Layer 5 of a small transformer language model trained on English Wikipedia (8 layers, counted from 0, width 128).
In attention head 3, each number of a token's query is one row of weights dot the token's vector x. The head spreads its attention over the tokens so far by the softmax of query dot key.

Query weights of the head. A number n stands for (n - 500) times 0.0012.
q0: 546,591,492,473,396,448,428,463,481,457,509,596,524,548,475,519,430,547,470,463,447,476,414,512,635,482,482,453,405,483,507,456,419,568,482,451,450,476,484,485,525,645,548,496,424,551,480,590,477,534,486,609,512,509,586,425,434,548,470,584,436,543,554,611,475,594,529,466,483,410,419,467,421,464,422,570,470,461,460,422,395,620,416,527,636,410,517,564,482,481,564,519,522,401,593,593,487,530,476,476,667,478,506,412,500,583,545,510,513,582,445,480,472,417,555,418,648,360,625,542,449,438,564,502,523,498,528,548
q1: 580,560,557,471,545,424,472,607,515,502,505,495,560,513,500,535,481,509,543,481,533,403,596,557,528,416,485,489,430,487,509,525,484,462,485,458,463,513,503,464,570,446,521,428,446,607,494,493,518,423,419,512,489,493,539,556,523,581,479,428,422,508,596,533,506,527,527,411,500,657,520,496,524,580,465,466,492,493,448,379,670,610,565,480,522,416,548,493,489,449,453,517,425,433,463,419,596,581,505,506,451,436,506,431,428,647,507,552,504,553,452,495,505,534,480,530,552,436,535,535,534,578,531,507,502,554,493,405
q2: 473,530,474,405,403,456,510,611,491,480,460,646,463,506,425,515,422,510,497,506,480,511,407,456,576,530,515,452,469,567,507,502,458,475,536,462,444,593,500,491,432,611,489,489,444,534,502,560,610,494,450,660,394,518,511,526,496,526,539,560,457,442,552,657,434,517,509,486,432,425,464,518,461,554,396,542,520,432,508,450,427,526,421,500,591,434,557,598,656,509,544,426,558,481,530,530,506,572,435,474,595,470,445,468,472,500,508,544,524,614,432,481,553,363,505,433,570,428,653,494,445,487,495,637,445,479,514,495
q3: 563,445,620,413,483,532,470,650,496,495,517,558,441,535,482,549,496,506,506,555,504,591,556,502,494,352,546,456,504,553,542,409,504,384,674,534,528,565,512,494,638,564,520,461,387,558,452,498,494,313,483,531,496,375,415,581,433,529,486,341,432,572,593,429,515,480,502,417,643,516,539,532,599,532,416,515,475,539,539,518,607,621,630,556,464,379,457,493,446,545,341,602,433,492,412,445,491,551,508,531,540,475,454,508,463,569,515,594,502,468,500,570,545,563,442,591,475,431,494,559,584,483,552,477,496,523,385,477
q4: 477,575,397,543,636,407,606,367,638,609,489,397,530,490,528,465,568,520,516,456,484,392,549,570,465,482,528,661,502,496,500,424,455,562,368,516,436,417,468,440,489,473,485,459,532,464,547,515,374,594,543,394,551,593,520,467,614,520,510,439,548,572,494,589,549,480,454,523,549,480,558,477,513,607,654,435,448,477,504,480,451,513,474,528,467,454,498,522,532,485,528,424,562,551,478,387,364,440,514,548,473,467,530,607,483,529,610,440,427,475,609,528,480,582,480,540,390,476,347,511,454,591,544,566,416,496,440,456
q5: 475,652,394,505,430,500,507,463,500,420,465,456,484,563,478,506,461,512,564,450,459,424,508,464,479,387,469,425,484,459,419,575,561,619,480,420,456,448,487,479,408,514,431,458,520,583,576,532,570,710,446,453,389,599,585,571,444,566,525,405,450,548,529,682,488,532,434,511,420,364,521,613,335,492,457,530,458,509,421,423,406,508,432,530,597,488,502,543,570,479,630,488,656,399,520,533,587,408,446,415,516,558,523,318,448,461,412,435,526,578,421,446,520,371,530,339,531,452,517,403,301,561,466,599,481,462,546,556
q6: 476,630,419,347,396,475,520,525,533,439,508,490,479,500,429,433,425,528,608,554,478,478,538,465,497,467,531,458,408,441,377,632,524,471,597,470,503,430,477,486,423,490,367,434,511,591,521,529,542,771,491,523,375,648,666,669,489,647,565,453,500,568,563,720,521,441,418,318,405,435,491,686,172,511,539,471,473,556,515,433,524,536,442,566,615,404,484,472,577,446,539,508,716,428,506,546,644,342,393,343,670,512,463,241,470,497,419,457,551,580,268,465,603,351,536,361,566,413,511,403,242,588,443,497,420,497,645,583
q7: 574,443,554,444,516,559,336,502,504,399,473,498,509,479,440,481,452,498,437,549,494,595,526,447,541,547,431,396,563,354,470,436,423,386,584,485,560,473,422,554,504,534,465,594,370,432,513,576,579,464,544,510,463,403,447,500,504,534,537,550,566,444,493,393,472,506,578,548,498,549,388,482,453,374,468,583,593,561,609,489,505,400,515,385,518,597,506,417,454,580,488,561,479,512,514,595,498,586,573,466,384,532,511,455,531,426,465,502,508,590,493,495,567,485,562,433,505,560,597,626,581,384,507,374,549,416,558,477
q8: 441,392,659,581,584,447,479,559,512,506,542,542,412,496,496,434,518,487,434,529,496,506,550,403,484,541,481,477,543,390,466,378,427,341,513,510,597,518,548,573,488,583,466,673,450,446,465,528,582,444,473,496,420,371,429,462,623,545,638,420,477,578,492,393,472,549,452,468,612,626,410,572,371,430,448,510,470,638,565,486,494,388,548,461,513,430,401,365,446,569,498,558,470,563,547,492,570,522,576,573,489,565,492,479,574,396,461,468,482,571,486,379,592,504,500,397,404,541,452,521,537,434,596,448,418,498,550,513
q9: 446,429,517,581,558,478,495,390,490,476,472,430,541,542,564,538,507,551,489,547,428,545,525,576,500,484,460,493,515,500,711,382,370,579,448,447,498,528,455,564,581,392,578,468,448,465,572,610,515,341,518,563,536,507,337,327,591,438,441,534,468,475,448,412,455,605,671,661,405,450,410,526,835,419,380,587,538,482,556,570,461,457,604,429,452,545,637,484,377,521,495,522,412,482,478,493,341,619,455,500,413,495,540,674,514,467,542,535,525,394,662,624,442,535,471,602,360,630,500,647,609,337,493,438,654,523,400,509
q10: 534,563,484,628,580,389,585,484,652,424,487,599,495,505,536,412,544,445,618,390,446,326,488,539,529,515,394,487,368,492,440,462,574,588,419,468,368,452,489,394,397,492,300,519,550,563,508,554,634,892,539,424,401,513,591,519,568,715,640,470,586,533,474,702,523,546,398,537,481,472,477,555,166,540,489,551,429,572,485,400,423,457,469,558,563,385,411,560,596,500,623,450,680,517,629,455,556,495,492,369,597,517,542,337,411,374,485,401,477,627,393,466,525,453,553,335,572,489,438,469,370,517,505,588,366,542,606,530
q11: 411,411,630,460,575,488,531,477,393,414,526,485,524,547,584,487,476,523,474,629,440,631,579,490,484,498,479,426,544,558,739,463,319,413,637,439,523,481,465,516,603,412,585,555,486,451,489,524,540,406,486,586,384,461,292,369,558,411,520,418,494,451,468,477,447,618,653,534,410,533,400,500,654,303,452,587,608,574,515,569,472,390,537,423,474,590,484,364,381,511,460,631,459,481,530,520,378,658,478,568,454,615,460,533,502,353,458,514,554,539,567,542,532,498,504,456,395,584,539,596,645,389,481,408,546,490,425,535
q12: 353,538,507,572,590,465,589,493,557,389,500,405,537,600,643,438,577,451,621,491,399,590,536,471,532,492,453,500,490,384,575,396,513,377,576,385,568,453,597,473,533,397,543,543,484,451,438,333,644,594,479,421,465,550,353,585,600,533,634,293,541,446,509,563,408,572,486,534,539,474,335,629,485,457,495,626,487,669,447,482,489,468,487,510,582,399,446,406,518,458,477,557,541,550,477,513,399,464,478,500,430,443,551,392,405,382,379,459,406,655,516,663,483,534,528,310,472,539,518,537,498,541,536,549,423,570,532,545
q13: 350,392,629,511,461,493,525,558,393,491,465,468,589,514,493,462,455,528,394,576,473,645,615,416,427,432,628,475,600,388,806,496,316,278,639,536,698,500,573,625,661,497,753,517,569,362,432,319,480,126,360,609,507,397,180,437,408,347,549,367,396,424,417,378,366,527,631,511,591,613,449,417,782,321,517,554,653,543,506,632,564,544,548,449,430,578,605,324,484,549,565,670,348,570,459,615,512,549,588,759,422,584,607,648,542,607,377,693,482,529,631,558,472,611,431,687,302,520,490,527,755,588,594,400,483,511,315,424
q14: 417,512,576,362,580,452,458,620,366,565,559,567,549,450,399,670,564,448,390,626,436,519,450,433,554,371,488,520,440,584,737,483,399,502,651,537,481,475,468,544,645,403,493,629,580,461,539,630,397,492,534,673,457,516,362,390,373,586,597,411,551,490,542,456,485,309,551,347,500,611,513,372,548,460,554,538,549,634,485,597,602,504,446,577,536,525,403,474,439,523,404,617,444,485,536,431,478,528,456,533,502,643,418,352,502,538,533,441,535,409,576,489,526,394,465,476,428,572,573,605,594,525,460,420,469,450,437,520
q15: 530,488,384,312,463,428,508,557,404,667,568,392,425,394,357,642,242,561,467,565,627,475,401,479,540,383,605,500,486,593,434,622,433,417,555,430,442,550,497,455,524,574,527,508,484,526,544,672,440,562,497,532,563,560,753,547,392,508,530,490,488,602,533,461,578,443,435,403,482,427,628,393,460,571,439,408,401,530,538,628,561,490,473,654,483,515,455,560,441,535,417,455,558,447,495,405,535,528,449,467,627,489,382,356,463,520,613,537,535,459,480,404,417,525,536,549,493,588,564,39,410,621,552,450,525,465,505,510
q16: 446,392,556,427,493,509,451,636,358,658,538,487,502,385,363,534,368,524,416,564,546,627,515,413,509,385,624,454,591,556,654,516,353,405,502,527,455,438,498,548,564,515,554,522,502,372,516,549,476,327,524,568,430,452,429,399,413,400,538,459,424,462,527,429,472,470,631,400,493,600,503,318,611,402,521,472,538,460,530,563,599,459,520,543,485,623,439,420,522,484,399,551,413,534,604,500,596,541,384,699,495,637,453,550,462,442,590,432,605,532,538,438,575,444,416,537,385,570,465,414,567,500,502,481,505,408,340,348
q17: 453,604,446,371,412,495,463,446,407,401,543,612,384,418,456,512,488,573,429,536,753,510,470,555,532,437,589,402,513,644,35,600,469,479,615,537,517,518,437,470,447,632,470,456,438,570,515,532,423,531,505,542,454,393,800,628,577,531,351,533,443,572,542,433,662,541,378,401,561,430,729,683,409,565,500,359,492,519,566,487,512,552,519,459,474,573,418,540,517,562,492,491,572,444,554,572,488,498,516,308,369,534,473,539,502,419,478,662,524,467,470,495,469,475,462,379,560,500,576,284,473,516,434,534,601,505,445,498
q18: 477,450,593,556,521,593,623,548,487,394,445,548,437,443,496,506,686,458,440,507,502,601,578,511,460,413,458,557,560,498,601,412,566,398,531,551,616,452,520,544,609,484,584,547,529,359,488,334,421,455,392,487,525,445,295,527,507,550,523,433,508,410,466,507,546,602,522,486,554,564,537,539,553,474,615,528,589,544,516,526,473,510,521,500,520,550,406,505,574,502,363,538,441,635,428,498,328,559,603,588,368,567,494,646,469,289,493,460,504,643,475,583,440,542,436,493,424,539,575,578,594,507,574,573,417,563,392,437
q19: 466,446,545,484,587,598,460,624,401,436,450,479,583,563,612,577,570,435,407,592,393,569,528,487,534,440,487,526,601,447,731,474,451,385,706,502,566,415,582,510,605,477,588,619,480,436,471,347,475,400,412,552,489,446,157,415,432,577,532,429,481,564,446,456,530,601,531,450,545,625,476,495,542,283,560,606,514,577,606,623,598,514,502,362,585,480,437,344,555,512,449,548,402,646,406,546,529,632,531,619,468,591,478,544,486,457,452,594,507,634,534,608,461,534,514,406,414,490,550,771,684,558,470,403,473,508,360,481
q20: 635,509,473,453,469,589,525,591,527,480,576,556,606,513,467,572,519,498,515,529,448,482,448,402,539,558,504,573,446,473,502,410,528,534,558,525,477,440,481,436,550,460,523,539,448,458,516,605,496,544,472,605,475,530,518,520,434,624,456,529,451,609,550,567,554,480,557,481,516,491,573,519,458,356,477,454,393,575,540,578,505,451,503,445,500,462,555,502,462,453,509,492,491,634,566,609,496,608,538,486,521,560,455,506,420,416,516,596,487,539,435,448,403,505,465,334,519,629,619,462,608,576,451,546,514,606,445,529
q21: 422,574,526,482,512,489,360,522,423,500,529,525,474,316,522,490,406,475,534,476,607,559,435,481,439,482,517,442,651,502,328,456,478,449,444,666,537,531,593,537,542,579,511,528,457,491,425,485,443,460,481,409,432,516,598,461,542,516,496,532,580,420,473,438,485,601,498,540,471,524,551,631,451,489,525,490,524,496,534,576,465,551,474,614,585,542,496,470,540,592,485,493,464,500,502,518,429,475,585,477,473,406,435,537,526,432,455,473,450,475,607,540,401,443,512,620,421,511,549,354,516,489,547,398,450,591,530,459
q22: 568,456,489,379,445,466,532,529,453,462,482,383,523,567,512,627,462,521,498,486,540,448,477,518,461,425,453,425,546,508,547,480,402,500,569,489,431,498,480,470,556,477,506,512,554,479,478,402,444,494,470,561,527,485,389,490,314,529,465,523,425,579,509,454,512,536,646,426,557,568,483,508,576,481,474,475,419,439,616,597,592,445,491,315,557,559,454,441,566,607,419,578,507,486,430,533,653,463,490,585,348,423,505,492,452,584,461,474,475,433,546,478,412,491,643,485,493,464,441,613,559,598,556,455,579,554,513,568
q23: 546,542,455,504,616,492,527,524,562,445,494,558,550,539,627,458,504,469,601,552,418,481,496,431,527,565,448,568,438,427,449,386,464,441,498,371,458,512,470,376,466,520,411,534,404,450,551,591,599,649,549,415,473,590,548,490,618,614,534,507,588,498,452,515,524,506,406,597,570,496,407,632,317,396,529,465,550,627,451,418,439,476,461,515,612,477,428,511,491,547,522,511,544,575,617,449,475,498,516,442,551,449,530,456,455,529,464,463,597,496,407,404,648,403,451,489,507,573,549,511,498,465,484,448,490,461,471,451
q24: 570,488,406,479,590,543,466,628,568,433,521,500,442,513,493,512,516,500,555,529,475,479,462,500,486,450,583,593,573,476,456,370,389,491,509,370,456,469,485,511,459,606,433,545,544,618,599,635,602,550,463,462,440,498,568,552,480,612,597,576,463,526,528,524,554,467,502,502,585,489,467,533,466,507,466,507,435,371,518,538,553,500,368,525,451,613,518,480,528,547,436,469,569,470,610,526,542,392,571,528,608,491,561,441,491,510,440,611,517,456,455,438,545,579,527,568,527,522,541,466,589,519,451,596,581,589,528,490
q25: 481,498,647,366,460,636,437,594,504,526,452,620,397,498,586,523,504,543,531,645,588,626,433,442,441,459,493,458,559,581,373,531,527,361,648,483,561,569,427,604,574,510,558,530,498,552,509,498,498,308,447,548,402,445,487,610,448,493,379,592,519,514,546,456,523,562,525,488,580,464,476,634,584,404,570,360,502,434,502,662,620,581,422,502,498,446,500,441,481,588,419,543,552,585,441,537,467,378,553,514,507,461,451,593,581,462,393,569,498,412,476,675,594,485,488,523,479,379,637,515,502,486,444,450,634,595,463,506
q26: 326,643,515,246,460,429,463,595,424,546,620,511,413,342,425,495,472,484,522,656,509,520,533,503,338,459,564,431,447,545,431,517,568,241,670,483,537,461,455,477,517,555,503,494,422,398,387,537,339,464,448,506,370,567,642,597,458,536,663,464,439,527,595,481,631,352,515,283,559,533,609,557,287,459,608,389,517,610,579,700,637,450,514,621,517,469,348,526,551,497,330,584,561,574,443,428,697,514,414,470,438,582,333,347,571,644,506,702,548,500,280,497,584,540,448,533,534,423,725,260,597,655,393,458,488,583,454,470
q27: 627,532,427,617,663,617,418,374,626,646,439,451,632,629,633,472,436,533,521,494,470,438,518,474,565,658,326,591,597,430,536,439,482,657,403,383,451,418,509,611,484,497,370,409,395,633,644,427,716,623,509,537,685,505,443,357,514,451,476,581,583,548,443,473,467,684,526,684,442,435,437,527,457,486,459,552,589,470,421,425,350,497,466,371,557,484,500,589,468,511,721,497,440,425,483,473,366,644,615,457,436,474,545,543,548,481,607,217,488,586,532,439,492,546,513,277,513,503,481,649,491,331,413,574,602,370,598,466
q28: 515,518,490,675,626,691,690,328,686,448,358,608,546,526,550,421,490,548,462,434,418,482,510,519,424,585,428,556,566,453,560,434,486,621,320,518,528,581,503,485,525,416,437,471,487,542,758,600,497,511,516,462,483,442,492,436,518,546,485,587,466,434,439,568,464,554,521,617,487,471,531,506,649,630,546,527,502,423,460,415,439,464,517,316,432,569,588,526,322,327,581,597,470,473,600,578,366,462,586,526,587,519,693,558,450,547,464,331,390,288,555,520,486,508,483,529,593,484,431,590,506,384,567,566,625,470,553,664
q29: 526,361,403,462,500,502,362,539,479,486,517,411,572,447,356,554,480,373,371,476,415,509,505,474,561,511,478,587,381,440,593,534,523,536,472,551,475,526,591,508,500,468,579,492,429,466,554,653,410,526,576,452,494,506,441,512,492,598,592,498,486,437,544,557,437,373,470,447,494,524,412,490,515,393,513,535,502,611,477,498,506,498,480,561,518,390,575,560,485,573,527,537,509,456,530,423,542,413,520,455,524,440,465,401,694,601,383,542,520,463,517,509,521,530,403,423,494,584,394,599,459,461,543,464,425,536,358,507
q30: 495,545,561,639,551,578,536,336,596,438,484,609,530,461,505,536,460,518,534,366,469,460,527,510,431,458,430,530,544,380,462,342,564,543,332,502,469,467,505,483,451,441,443,533,572,579,547,439,485,600,540,533,623,574,574,485,633,516,398,546,539,559,331,524,426,551,594,644,537,485,550,592,508,488,613,523,524,301,527,381,336,457,590,434,468,775,540,484,686,455,458,536,648,556,416,557,298,481,566,640,439,447,561,607,348,506,599,462,561,453,568,472,565,505,658,638,599,542,415,395,554,513,378,552,539,530,431,477
q31: 633,564,516,515,467,533,675,518,471,484,507,442,493,508,449,547,585,548,521,451,462,475,491,520,458,505,482,498,586,578,543,540,458,637,512,515,422,447,518,549,432,579,393,506,386,522,478,504,502,603,532,490,616,500,396,410,514,573,430,447,599,559,424,521,529,438,518,431,512,382,586,450,405,496,485,467,440,412,532,400,449,493,463,425,507,574,496,519,470,479,539,527,487,458,323,530,544,615,596,468,415,504,596,549,457,537,550,413,487,550,457,556,484,444,689,485,518,541,515,747,603,474,418,506,521,446,564,524

Each question shows a short text with each token's key, already scaled and adjusted for position as the last token sees it. A number n stands for (n - 500) times 0.0022.

Then comes the last token's vector x. A number n stands for (n - 500) times 0.017.

0 "ad": 496,462,526,484,499,489,482,482,508,511,482,507,504,497,533,494,392,543,294,477,648,551,474,713,492,427,565,592,465,551,407,586
1 "ish": 516,479,543,490,540,515,496,455,470,519,493,515,497,505,512,517,415,524,298,487,631,522,458,737,501,433,528,585,447,561,390,573
2 " Pr": 488,527,508,462,472,455,461,524,494,571,490,544,512,510,538,445,511,374,249,567,632,476,517,626,486,448,429,584,477,548,391,555
3 "as": 501,506,509,497,509,486,476,459,479,529,498,567,498,536,582,471,510,466,286,570,638,461,496,657,478,372,470,602,476,527,353,558
4 "ad": 473,490,473,491,519,469,484,497,499,515,461,513,492,535,570,504,496,472,239,574,628,479,524,657,473,374,486,584,474,520,372,512
x: 542,561,466,498,486,632,546,464,426,471,574,500,442,507,347,468,538,518,470,543,480,467,485,563,456,545,535,573,529,478,339,501,537,509,523,543,567,536,500,455,509,455,476,495,522,653,455,572,477,550,537,545,498,512,652,436,529,415,572,467,521,585,534,483,307,495,536,463,427,581,442,510,528,643,586,721,423,515,497,485,465,531,431,466,581,362,526,533,458,502,431,467,507,484,486,474,464,560,416,200,522,502,557,521,597,514,555,549,445,501,498,471,556,627,389,472,419,533,507,535,391,635,431,500,584,571,533,438
Which two tokens does the last token look at most, in order? 1 "ish", 0 "ad"

0 ",": 484,450,544,506,537,490,477,422,425,441,443,477,416,466,514,578,468,672,298,457,721,594,461,682,537,517,574,562,462,541,400,530
1 " a": 477,528,489,521,550,466,498,459,461,507,511,482,458,479,540,565,450,499,276,469,783,520,496,694,560,538,600,634,532,451,428,519
2 " personal": 544,511,497,524,520,473,460,537,502,577,485,529,510,560,602,621,501,532,169,538,671,451,541,663,472,443,549,590,520,508,457,506
3 "ity": 503,518,511,509,516,533,516,505,462,519,477,521,484,523,522,568,469,585,180,492,621,458,500,763,499,400,492,588,454,539,453,506
4 " which": 544,495,525,458,541,527,500,456,486,452,484,410,467,470,558,561,461,623,260,513,723,514,532,707,487,495,517,603,443,584,393,537
x: 445,511,519,465,523,547,538,521,497,573,491,528,547,436,473,585,635,536,553,515,516,568,446,435,549,505,590,491,503,496,200,470,497,466,527,378,551,504,468,410,436,416,490,488,444,467,497,522,580,521,502,494,565,496,679,546,499,495,553,511,538,543,522,528,404,509,512,546,525,460,439,498,565,515,415,453,554,504,473,529,433,482,554,498,575,521,485,564,400,510,491,526,383,512,511,462,468,532,505,495,510,503,357,554,552,498,487,511,442,486,379,537,547,563,533,492,462,524,595,397,670,484,439,568,419,504,510,482
Which token does the last token look at most, and with what share of its attention? 0 ",", with about 70%

0 "g": 550,523,509,512,490,409,459,519,508,532,502,539,499,493,536,448,418,496,258,465,636,522,461,761,508,474,523,668,445,510,370,622
1 "n": 527,526,499,517,534,456,481,514,530,515,500,510,468,458,505,471,397,538,246,444,681,569,477,737,543,490,567,613,407,517,364,595
2 "ancy": 519,510,519,521,530,471,479,506,507,528,485,528,503,527,508,515,442,570,212,495,612,514,463,796,529,414,467,617,465,562,406,563
3 ".\n\n": 530,505,504,483,552,564,547,425,490,371,535,336,412,358,451,648,443,679,315,428,625,568,470,569,556,502,612,508,423,524,441,526
4 "==": 550,522,535,492,494,555,607,486,532,358,536,299,386,342,405,637,435,668,351,399,512,600,460,582,555,561,509,540,500,503,483,498
x: 385,564,693,575,481,571,434,529,526,400,577,602,584,395,574,535,503,528,491,513,435,480,428,354,455,474,499,597,443,501,446,474,556,493,328,552,546,501,525,493,439,472,541,414,465,523,530,501,538,420,497,477,450,565,638,603,528,447,589,463,542,434,539,759,435,455,510,564,519,557,568,486,503,579,568,458,543,479,485,623,546,501,469,670,504,517,452,474,447,488,567,442,481,382,546,431,382,532,523,448,500,521,439,509,516,519,389,453,453,508,509,549,653,516,406,450,474,537,622,475,722,464,461,487,500,644,507,435
To which token does the last token give the most attention? 4 "=="

0 " It": 517,549,480,499,549,497,466,474,507,483,469,393,503,497,550,545,403,648,213,505,720,537,472,728,465,392,471,601,423,541,409,482
1 " cons": 476,451,493,503,548,509,506,428,524,542,546,454,519,478,516,459,458,489,174,581,721,473,637,656,487,434,539,595,427,413,516,657
2 "ists": 469,499,548,556,591,534,468,371,463,493,516,363,441,434,528,558,555,699,358,533,761,613,445,624,488,546,662,531,364,518,551,533
3 " of": 519,527,518,516,495,568,483,473,486,512,467,444,398,407,552,637,530,696,311,480,784,530,449,695,541,463,583,627,451,537,488,492
4 " ": 537,624,563,548,405,622,629,438,365,374,472,416,464,415,517,705,500,693,330,454,621,581,500,623,504,502,523,540,393,509,458,504
x: 474,502,572,409,480,535,535,527,524,427,517,499,592,509,520,519,556,462,482,486,451,502,480,412,479,526,483,561,509,501,435,435,527,479,551,508,499,474,460,523,546,439,455,515,529,528,550,656,490,509,473,510,519,487,663,468,521,495,504,455,501,495,456,522,446,359,530,430,496,509,499,519,499,512,531,459,563,509,519,491,536,490,492,502,494,579,498,533,545,520,626,456,495,513,543,423,504,445,529,445,486,497,535,462,634,655,497,543,462,373,402,471,533,523,526,473,543,531,581,453,659,494,428,533,496,450,504,454
To which token does the last token give the most attention? 3 " of"

0 "ow": 494,495,512,489,521,491,470,507,518,512,488,516,493,504,529,510,422,552,320,470,628,538,449,705,537,486,518,590,462,526,415,554
1 "-d": 478,429,466,450,486,543,485,496,490,509,513,508,517,499,515,454,468,479,280,546,630,466,520,594,442,423,439,619,496,499,448,585
2 "ensity": 521,502,527,485,518,540,505,494,492,541,501,531,549,475,510,455,447,534,403,512,638,484,462,675,550,484,460,630,436,450,414,637
3 " l": 488,490,538,473,477,530,493,498,508,545,514,531,570,520,516,425,507,431,338,598,633,496,595,567,445,431,429,643,468,504,448,555
4 "ip": 507,500,524,480,506,496,482,484,492,539,445,578,517,581,576,446,533,420,370,601,586,425,515,650,494,410,469,614,471,490,419,551
x: 414,529,541,426,447,583,611,477,695,498,584,415,530,470,410,508,466,485,486,483,452,426,469,421,438,541,505,378,437,546,285,485,551,591,428,482,513,568,437,424,313,385,554,481,462,524,557,542,498,529,457,572,597,468,637,548,533,533,472,502,510,479,541,525,486,470,491,453,436,506,565,505,564,390,443,840,409,431,724,420,603,508,524,445,507,532,458,607,489,409,589,522,393,506,557,487,605,532,420,292,435,420,487,600,516,463,585,531,456,536,403,398,513,512,438,510,465,514,544,490,407,406,471,477,572,434,415,344
To which token does the last token give the most attention? 0 "ow"

0 "op": 510,505,503,509,521,477,465,480,516,520,485,510,495,492,544,503,464,516,290,512,659,523,497,687,472,410,497,623,447,536,398,582
1 "i": 504,465,497,510,523,497,485,468,521,501,479,470,488,455,516,486,422,551,334,479,653,575,478,714,483,443,506,605,440,509,394,594
2 " so": 517,501,492,503,557,525,459,456,483,539,505,448,487,487,571,537,447,575,270,491,692,522,534,616,522,505,569,581,443,487,420,560
3 " their": 516,527,482,543,556,505,460,495,522,578,513,529,510,535,547,567,473,506,321,498,701,429,551,676,596,479,524,604,513,504,463,512
4 " m": 431,486,519,494,521,502,511,484,479,526,507,497,507,480,512,539,460,493,208,493,631,469,549,581,490,372,477,618,509,473,459,518
x: 604,490,548,549,514,609,496,502,531,495,446,495,529,542,500,549,600,491,608,537,513,504,546,405,506,537,423,427,540,581,353,483,496,597,564,527,465,470,453,470,546,472,590,502,419,609,543,657,485,586,486,481,481,621,666,516,490,512,537,475,482,473,474,579,541,547,564,510,517,503,486,469,409,504,402,601,542,505,487,495,559,423,404,497,473,517,361,431,443,528,552,526,482,476,431,447,472,558,611,285,522,453,444,597,549,496,556,505,768,470,445,418,565,582,445,527,527,534,533,484,627,398,333,522,533,530,468,533
To which token does the last token give the most attention? 1 "i"

0 " and": 506,505,473,502,539,474,463,494,510,502,487,529,450,463,511,581,401,653,305,392,720,557,443,716,579,509,583,601,515,544,407,514
1 " be": 486,519,515,500,527,516,460,427,476,506,504,453,491,481,583,486,465,572,259,525,798,536,538,688,474,478,532,563,393,551,453,539
2 "ats": 519,492,552,480,552,503,458,466,490,553,461,507,468,481,520,560,473,587,296,426,710,540,418,775,520,399,574,586,414,518,480,532
3 " up": 499,475,575,441,536,559,528,436,404,450,490,466,498,516,542,532,431,553,209,482,682,437,535,642,488,379,423,634,501,457,533,581
4 " people": 482,530,504,490,561,555,483,452,491,524,495,526,538,505,560,564,457,565,277,492,719,529,465,753,487,375,476,617,464,435,428,558
x: 504,485,575,536,478,536,551,560,525,533,535,522,527,427,447,506,456,519,427,556,496,525,450,415,479,515,473,595,469,505,156,528,520,540,592,517,488,489,475,559,533,513,481,482,615,555,506,490,507,578,449,513,544,411,669,484,494,505,510,394,606,512,516,516,439,468,471,531,470,528,485,555,558,515,523,522,547,447,582,432,595,495,531,524,559,499,485,576,408,485,665,609,497,553,493,461,487,602,569,451,524,378,424,640,470,527,461,482,456,470,306,562,452,492,453,509,455,430,606,468,604,486,456,524,460,508,448,433
Which token does the last token look at most, and with what share of its attention? 0 " and", with about 70%

0 "r": 464,536,471,487,466,451,415,541,525,632,434,520,470,530,513,441,368,501,191,470,686,572,433,886,461,474,503,670,375,554,296,610
1 "im": 499,460,523,526,498,436,418,488,502,588,458,550,483,520,535,429,398,478,134,506,713,523,479,856,518,455,506,693,422,540,284,598
2 "ann": 511,485,481,513,517,460,475,484,473,540,469,503,482,520,529,473,381,554,138,503,730,620,520,893,484,449,512,641,366,525,354,614
3 "ar": 485,508,510,527,546,494,481,488,518,566,478,557,505,497,550,491,331,607,159,447,741,583,469,864,486,473,527,663,439,537,307,607
4 "ay": 508,522,522,530,549,506,436,470,517,555,481,520,462,486,532,485,368,572,181,439,700,556,462,917,558,417,585,664,409,621,364,577
x: 483,521,677,515,519,579,534,472,469,510,493,555,557,503,387,548,551,582,515,491,397,504,559,395,531,509,535,586,466,478,279,491,529,528,475,499,598,529,484,513,409,438,521,505,436,571,473,562,504,454,480,463,505,519,687,498,508,519,519,418,544,538,474,529,423,505,598,509,505,461,441,504,604,534,581,561,603,482,524,529,501,504,480,563,500,502,531,541,560,495,532,458,423,497,527,450,478,595,485,374,555,478,474,566,507,489,476,529,479,535,426,542,579,581,372,484,470,496,615,468,556,486,404,490,464,506,517,481
Which token does the last token look at most, and with what share of its attention? 4 "ay", with about 30%

0 "id": 492,483,519,500,505,492,481,512,516,527,486,530,500,502,514,461,448,500,400,483,587,542,478,655,517,469,544,575,458,528,445,551
1 "ua": 515,488,504,510,515,499,481,488,486,508,491,492,508,490,504,522,457,513,347,500,561,527,473,631,493,443,500,577,470,490,413,532
2 ";": 484,466,492,483,514,523,521,459,466,425,476,433,467,457,491,552,474,617,425,492,577,536,508,578,567,522,524,515,463,517,426,518
3 " n": 496,519,518,458,525,472,496,483,456,487,509,480,485,488,532,481,508,453,322,527,590,484,552,566,484,459,494,557,495,443,477,540
4 "as": 499,516,499,517,492,516,548,465,468,479,495,517,511,526,564,480,500,475,383,552,593,454,515,589,513,435,564,564,472,517,418,536
x: 394,624,418,328,399,560,588,476,518,382,634,631,529,621,457,593,445,379,613,540,312,553,539,604,499,487,502,529,539,614,390,571,438,421,416,463,432,506,336,481,540,483,484,526,478,497,569,537,586,603,432,499,548,539,594,546,439,496,519,496,649,525,712,537,499,495,518,505,403,619,425,520,464,632,451,561,598,518,493,509,492,373,750,449,560,322,434,651,510,449,532,569,424,585,562,401,528,516,345,367,539,457,559,537,681,483,552,545,410,534,256,630,532,405,377,437,530,541,689,540,364,470,314,394,483,351,468,580
Which two tokens does the last token look at most, in order? 2 ";", 4 "as"

0 "es": 496,523,503,500,540,446,437,487,491,542,491,490,468,448,511,514,420,582,232,426,671,587,457,776,522,501,589,659,411,509,397,548
1 ",": 530,480,517,519,531,493,490,420,423,419,437,478,414,447,534,554,460,665,255,438,721,579,468,729,527,501,566,600,456,519,385,549
2 " due": 567,469,508,460,551,512,506,460,366,534,442,499,491,557,593,529,494,471,217,535,700,366,585,686,492,436,564,672,513,445,512,573
3 " to": 557,528,552,398,487,554,557,473,409,463,488,480,416,452,573,556,515,595,289,514,772,468,556,682,437,433,566,700,541,529,495,544
4 " the": 491,495,468,495,524,540,520,488,502,470,509,479,497,432,526,557,444,598,283,459,737,547,490,718,545,546,600,693,500,636,348,509
x: 499,549,555,474,529,534,548,500,508,418,490,505,561,464,543,473,370,520,538,505,474,537,474,446,552,557,479,522,496,505,381,461,523,507,482,434,546,414,440,545,459,484,482,510,447,475,485,540,530,499,449,498,522,537,675,474,512,482,479,484,538,468,492,532,473,479,557,529,493,497,486,531,524,484,575,523,542,510,547,517,514,446,483,479,526,504,501,529,506,509,511,453,462,514,537,492,506,528,514,464,509,497,466,547,522,495,469,516,516,523,495,515,481,528,454,489,518,544,573,262,659,501,456,543,414,502,556,498
To which token does the last token give the most attention? 1 ","